Layer 5 of a small transformer language model trained on English Wikipedia (10 layers, counted from 0, width 128). Numbers have three digits each and are written without spaces.
A neuron's activation on a vector x is GELU(weights . x + bias), where the dot is the dot product.

Input weights of the MLP neurons that the questions are about. A number n stands for (n - 500) times 0.0013.
n12 (bias -0.063): 332580598696723548521743361749674347442471563517471549644475462664687546470418372429387589480544435620744781376401342027703431224476463563363420359615764458327410315269379466579500381402475632403369620287454513621165435530374447413331886530708694434500613405637429522713448621537571445378685627435386452404352674675433482496453487221457478601653521449296603739273530751440747391405544
n65 (bias -0.053): 412429568424475264445531579864531496181412778594603469521459534371615442631431563504547649464382307807446504733520261669738547508560381580356242614209517483706540375337347543413522561761451420700517457589397508579404267437285474504431504289508469770491552480232680465317248616354748623750596310474704440574294319483563418766487436339491496470665677791606533392600373573521754478618401
n77 (bias -0.030): 677356429396710542475517475541770520633504578395443522413540663365543373492645575630271369520689500508463462600194614624532269280551472768642241225471559798335548570586455454702381448687363463603325529646467322537693802625610753491356479355624245479441513698748189500373260589368565776701686388475470424549157492543512581540555517386550577367417666317492524393603617520198612496383568
n78 (bias -0.038): 693480272521496576562237651373500480660193492137642556438548629277647329426844616659483583377397702563721538357492549611331462550523383675388729620409648599487858357414455387474559568450548397418377546504411496903577369392622415398682644475572380633374411243500388547602525352225557679308414438588423563549879409470451576468450475399529509432604748310591408332419529612567263669432483
n86 (bias -0.076): 416416651625324395485577427537234322400595609500641630544404422564342627412350644538477395592306620627267579469653489602543459596601295648511242537588613672508496460493178704394560508474657463518473329570493584536456425341526485421628485293249531386466322504552707450413493744578489359413507518556386380406445725276657608733411639475556333462315588529341421445784541625504469587650764
n130 (bias -0.074): 560578819492343500450534377516565646725430533450390793483572587513491304724520720491606804508243487370700669457468472295411755459492359269408492583339449587569561574709451442197310521665644508615487688417476603244308335612196517449335458411508629461534356528299483422476601635504496608553599425441282681419381719530332464387370492516216919295670554595222488660607300456542590318444564
n203 (bias -0.072): 423366547217602508294492443596606912538466412625340601605262247354613519364474578508370385530552650539247618403534337552481578241441390488422542628504555438540627454596656680292496636585579531623504586438303604439553385691492356448476532306217444488602468635578488746481402393549519391668707597500624402470118670460439508545371591602535352664465767546593432259695403624441444500361318
n208 (bias -0.059): 190512436353388500392438673808758391388547484552430661405309436746629453440312584272289295759611573287394447375623613443454625433402578546476630679532387627537270701803254556656589397659531603520586420297477472594426472388634594569532407561779484397456484427600463504367548464511480544763567444436353569648453671824693414485488524492364512435675425389432496225553620681492405207373374
n337 (bias -0.020): 454492161484465611496316229596310557438659397390385550572577451529504246444558653559200538365575467480603549635496382732480744524523272475468560435685455588458627305480702248604163546359539657679691577742669340615401356431377521689541632525678408350582649523504500412567520713484310326643588367590463439429508500508392317371321652555528799641544460351649672572401581449528324265835339
n353 (bias -0.060): 568466419377313414315680329367468617638660708659741784469389407391376470354697461376606570305623469477401387520485785441362570358525519346353614592515383794496326709652647481361657587623426400534449442500369423436349610519461373461284555665555496432606358638558240528576453743359772566496382773660349727598760512448515225545477688564496456571431423427423358603611457604609488421541508
n355 (bias -0.033): 591492240638423449277304273579487436504798475285455491504468580347334649345464261587662408476612381487587504618488561401374805571468688341374364437433577396252522678334574361077487483609569600570534395819426737553409500294692491350504479427271522686296410496601626805381568453621640508517401563466496959303446684595566482602365410299597750612492458538333764450651407553487435325354466
n357 (bias -0.004): 484565690566466468301508519512236529323780641336523407577653422386528492434511566605551555478356453579703567334496553732308618728518455381461680523667381569476692673446401414536429680411714380669508488710508488328160401465437440520591516341560585436658424481739440448695371540489390438339481643362620362602492535560673294357559567022731464308411372589376496508217457432746597556549468
n359 (bias -0.044): 441334541463349363192568452455427457449593914574568555549457508396590492688216443670562519277462375641484392346524344416611640414500580496451435574675350626500621569504295380336546800508579402532420496492588386661576604377562336462579162358692610407454429377323564747299562537693584701202330414338529508460614741374492341583314454456702538639651459688414329395748512476286483630844697
n360 (bias -0.035): 631332281326583471333542484709687408366360488218409626553500447545585304358386650475587469574278591693328549724496504625468320540561290333394560252549347532732590717805532533625409663524520698480375349610437678472396359610500546488384475454804466538669417350353774458552307372426349647340540314299429488706387468705380623275643512377827554638512492496788531680604423708484542512449492
n416 (bias -0.075): 451597723508329568598288612570398574432531712472335504574466779627463485391697516394596504395334337524407237427731469411572627562419359475641504390332424337366508554655500516298739557434595328515500445398485699435388424586611621416352680760523403524556352527697736602396464556564615618519465359266238552508251445452682695641453942443524657597582344324430284299440689553484350320564592
n429 (bias -0.028): 545624465453554461530576457697432639738496517557610554431434232426127492586292345693553336649438496613466158684225449717479552345451525418565415720663513569635623560470174583504496549448492698436447569591563526534780447543640420394513544381434799593307624450491173509470221750604623643415628487395433513352431582056581197454687623293426264433573758255237513445624747604504630416675645
n474 (bias -0.020): 280454442496511563376616777454568328388397405597372632700459496492331709592440704400418661533246754562390520753351421532500523646209489492670435527381402473484536325508504450309633480623493611603476516477650596602508579500594504457661524756441612313656681690523200608277484441567440400614428331519627504331462358540645579336632527402465683706230677143446534538611256459434428598504335
n507 (bias -0.028): 583301424557548473576674290470396811504650384508556330743336615515667414397673584492678511445543562600571376429585359617626342519522600131542414420379415352524708316564343630508585480515603424466473596508493439410601488386717535512395488535489610425554387566419441583507612492262399359804752534712343303504258378539278619153531473533496633688489303477591629492426573717504457442684706

Each question shows a token from some text and the vector x that enters the MLP there. A number n stands for (n - 500) times 0.012.

"n": 658432488458594388523426440464655278497560470434510574626555478616371626571460585352595476710495525670571423465602581482665737516501548445572464298585443531583470439266577579547437597360317318431555505396554280421574449451390429288589373640538584664565481443588381617469532580475479525522488549461615328483397504617508569576644584613593373517600484400599459444470527262581342514345370
The neuron with the highest activation: n474

" Be": 670349515507413471532317435417668354569504539469456485536509483711444550678538374541558470680496589569523460477549531552597578540642574432604410365634404453619500357414388643473652731408272324553499404317376525483603573508395553483332272517347682595580539366651323570455471410541558643513454657425549437440427572550436553493516464683537411556596467435532478482444575241612482540354418
Which neuron fires most, and how strongly? n359, at about 1.3

"ption": 622432563477508360642319536409783319588467476451543545507421466486564596619582496595481533666578531475594329537585550584480652392688478592506501496622442565706311407361628594590441623449166344501479364501514389373511571445488675549437395568559610554616400401422418477527434606471433475590493602396616501443519549569350524522531490709520290395490341401660467494459521288533372480476329
Which two neurons fire most, strongest first? n77, n353

"own": 660493525451421335537350413315509320434461476465585458511468507659590532517501515580533525653542450484496570517584522537657549369617555636383527519617498525590422401492479537731395663199257451486449292423570439409466476338349318598570400452495615715441462590641443660443414496504562595509571548448591583532362613631452468502444461795505623502498476507531501564522511339489387538324389
Which two neurons fire most, strongest first? n359, n208

"ography": 610430582372466491613296514487678367542480440464650502511460468597629594472459475451523526595481527557525536533622495465628553377682642647389445373567532504636514495373555566632501663348163293523551424442446531387514480528279437638505451380546729470661418555490331550514571448465523559539580577587488466400431510489202434501643375704525417467609440415526586487546612239505357545438355
Which neuron fires most, and how strongly? n203, at about 0.81

"uk": 592472400504514393675325368441632397455522538460530564709429508594545594651413359455647642620442566401516394381663652594608596522741608501545438331571450425557463421540580489427415606378300408512380446514566339468611620347528501530375304492376707672426556515627321491506474436480551460571569642434525565545359363574397573474552494638571392624443434526516401498450542252633518520456358
Which two neurons fire most, strongest first? n507, n355

"ub": 673415484417395487669334471465490350526519523332557492556485530803575600609383321542418673763358493489441511523618416481556576421683621423504542451606408585502495460504492470449532520303297344561454471503743427398554530407415482343408523500556646718469625468542356544433537423540727480476399462379475475449464535627294566411637547616651383430572470493550458540530550220614609442460493
The neuron with the highest activation: n359

"z": 649408545432536458530279422346758379465444361435495496539519558712447451590450628476453550756465463536610593491648555452527700439717501572598471347596532562773485507327550542588428622342366394508600490594596308298547440460344556500470565520390611611506549465486354562454560438388438675534484586439510488425383496530364525445514583597569483527573418516603480464400518237622480404462305
Which three neurons fire most, strongest first? n337, n130, n360

" then": 670568610515286482515322514515623285329529498425496540557515471564537530487466528535480523639446494383479543500634637575527533533593642536462401260687528538558535394413507659434426645232315355333387395429384508421583397463505552539527412574409718583555461403631393476573457569471513449659416648488595567441532571608348448601526475761487469538463377635476487506513531295507475589496379
Which neuron fires most, and how strongly? n86, at about 1.5

" of": 632529536540412371514266480357567327553536507378538485474600428582442541562387536383521623588601443497397605523647659458599449487667796599499409401525388414580567382433414572556515632359129384491500336418561535506678537465470603569380376532425731629529513483471310509500430455482515580643421532420509487599557474623394482487641660723469512510466534410504476491528503422415449465428355
Which two neurons fire most, strongest first? n77, n208

"The": 526595581580319475502362512484601416512561559500510456664476420595581587624431486582402493699488510468598470542652469653530622374667673529535452465632520419582491463408460678626449596330247393491490326500577577469576528400489475471408381503364614567562591447478436336472465456478423533558482651466524489523387474505275523419516509871500424495411335402520576514516472379352380454560325
Which two neurons fire most, strongest first? n507, n337

" ch": 496385583607392549645345561417505294604584467427478576475551413603430572594533523428522575589456526554518593417559402621478642568606521511494481293658517508743631427287451632544541642361257282641351377369396485445467477438409488466461342491475558626528474582513380565509480474437591661559443669485639551466556576468475500456578486766529358587522533440433497479515537232535250572440360
Which three neurons fire most, strongest first? n78, n86, n359

"overnor": 556542498378430381517393421408729454541536487316523450505647356574585561623472489468554643642502572432385481542617594518702452482663546582461377375751469540652529412349496293538456598259290389504436294411537517533487470434433530551503410575400758661458504504420408423530570466368558566613537620475511485502605570542345417467624421747570371600590359415555466551535642395493452494418368
The neuron with the highest activation: n360

"ow": 713403634496410455484369543358525284450468421425497372559456534735600595616443534581479617715617536564555400592603538434679518375637553494587514505629421516559467460518483551578502499303205373485494242432485365447536543286466428564499480567545725584490621523476416549530471502522636601521372585346464483458569593608374465496590531662568544487676315410559430569510433269522351437324395
Which neuron fires most, and how strongly? n208, at about 1.7

" Sim": 437454489465406468562319413440644412554482572484463491498548473675547572685436472623505602715544516381420445435652661495447498417779536503586449453633453462626576425384520620609434716297220432528437478551550536472619533525302649410305360547508581522464601513489355472504505461345445611650468585471565696362449452545275576404673518664536426506502323414426519597496502311499549520363390
The neuron with the highest activation: n77

"i": 486490567424449487507426426434618317417480462607526541564574405680574589626590479348666516672507562609559494438633603543679498463587583519516395336551401494645452500414509630598416631313284280531560536495553366272440516516404534529468463556446815673653457432496373672511516457398441537552468631470577442470459373522370481613513560699520303506550365451533497468479519173622347410448420
Which two neurons fire most, strongest first? n507, n353

"ry": 460462552511437449606409516324587383542495641446483474462457529586521621461612460585589747530545463373516530609627625587562616410603623548493450494560555413581523395371554608559581577243196482469617494452529561295465439424484565508519499520483657505442504530517263446480567283472616417599420480475497582486434512361638485548523370799535591530583433446508537603345346109434392543387480
The neuron with the highest activation: n474

"\n": 502596540552323369578315500394652495565460536334493473629555481725486639510429442461415467548435559429530509622674545574510512494750654584619538356626551385550596475273454636553398621361228387527441334441348494438460401382437532519532402660350664671540508435511520478579434490517536449602426683583580561587352487542318626525509503701616479377482456352531542450506533288423511480409420
Which neuron fires most, and how strongly? n355, at about 0.14

"y": 627530517434382421544259474514631457437489569482475521464600520615443604548368501526522717647553552485483544606645552559631571534767548567417507385642469485662538352371583603411500577140306341627460517378550424469483449460444560396417431528467628501587710438470378493409497435515604535536443680383485528405520391497393512455642519694606522399468355383552545656444420275437415453515489
The neuron with the highest activation: n337

"arm": 509468590423318520669356446523521398503634586346532512524624609537613780480560396608546654643558419429468565439609549392544707498686437520434487500588457430570488495506594540611547545364300500511465488492583575454453532304382447546431355555478743593424616588629413506444444396401628505520406418415442605358382622569438391398581356745613550539590357475358479416511549265324383494368398
Which neuron fires most, and how strongly? n355, at about 4.3

" building": 577469547488388468541373392360637417516494444441496480639544469454514506582519423638330528722543545531496541532661495374629489354685576619499494554636423538723486468385570608627541710347233390448507278439376543454548501495409483558501484456394687552536515569533450572472462471459456569607590628490499472465483558528270395436502488842491282473541458466562429489472489270537404523390329
Which neuron fires most, and how strongly? n203, at about 3.5

"if": 580471624407413565714316472405712327489403486539690501544576472601400605516567558392505533635457409592526463406574469554713453478630455383438455429699364603614551556371521576647513726284327292470578384343629445512503499603370442403478365637481626629580399488601338549488498413463527599597517617470652439468387623559289611561522500579652360363453378546565507549451484332539327363497408
Which two neurons fire most, strongest first? n360, n357

" w": 480520503632347536523432609324547347528569472280504440539377543651503503660461517616528658689379598425457608480599472554515614499609594589581493417545347564619492437453556661600493576221233279593427308429484527587614529491407495617445380511433669553534568541505350536472429484501533546582410670505641478479473456474384364338582609692606500439546477396451517608547402241494353470398347
The neuron with the highest activation: n474

"ria": 570521525394393359549360411455723479535544462483435498599576474672539649501436483430447536575705589462503506409524583543603495470681589549566539535594401496726506328537564533551477633387243324514521551565451504341568519580359451354552447463488711595576463500715324498615439505541468423608433469452552312444473463568338498486473455744609412475471379476507528478422528132723382440436308
Which two neurons fire most, strongest first? n203, n337

"ich": 635343544429448549600240480525748312505404516503492503577598509540441506616427599320505507673604530604557437445591529434586556455684534580539464421673446496575537446373612587563519612236165391412448463453591329388584617448395605461389394496460627559508480521531359548569449535483363679669417602359500522504425396673355553521595464635699400465500482511537500511509474331628337496503410
Which two neurons fire most, strongest first? n77, n360

"enced": 606513671491395338618354440403696392464534442464434565549393417590524536411454498359616537704553496484459509503599386443558442470653488566546445512571519651730430318418489600450542611237222607462500286521480587505496453458377407532517495559606682574481438450481295470518541453499518470529489572386459598523599606593285565552622464828529525403408499464526599524380544530549500400458377
Which neuron fires most, and how strongly? n12, at about 2.1

" the": 545548572517281466538442517459504325532570500433569458638455434639611635594457538533409636650512448483546652518687512575576528419544663491496480396560480463645561390456530586616381602432239405588448417454620597543584541483515516434428473520418671494570566453394371362488468441468407497538441598354511520454478472538313537432518515927426441390519401441586591446428495309352439434437386
Which two neurons fire most, strongest first? n337, n507

" land": 532506574544337463645354509349633385514584575316464483522466545576659466532571553609421572687548514525584488560619472516532570413636538599529454539622443476724415364367658637627535623291294378476421343509420543593622568471351409544456340464290669591530581597488380587520391436454520448574463657511566419471445557512304346370347520754508408535525477461500510503527484339545304616407278
Which neuron fires most, and how strongly? n203, at about 2.4

" ill": 509415630435490438682441493551581260493515580439518596533515434755400588507560422515631733681492495503515493504702571420398455447628606541458442540560496456689523362257410470509510581327141540633538305479469582466539524505267626502466401595496597551451474533378355485504502458443623500542519562489567543509468379480360408480586497760514375496640542504403594355485585258508542505451305
Which two neurons fire most, strongest first? n65, n429

"ov": 582494601422411499464463456447610247507558483503527497605453400676685567618479612431589487737611501580554357462626510539684649479640615331647451370546372556599433504396528531602352687396352313538517344475591390378637442494286380377467443553568646683567488483621305624421491487467466495519484528543603434521319498610266584488556497550584420570601366436633532478469425358579301495392375
Which two neurons fire most, strongest first? n507, n360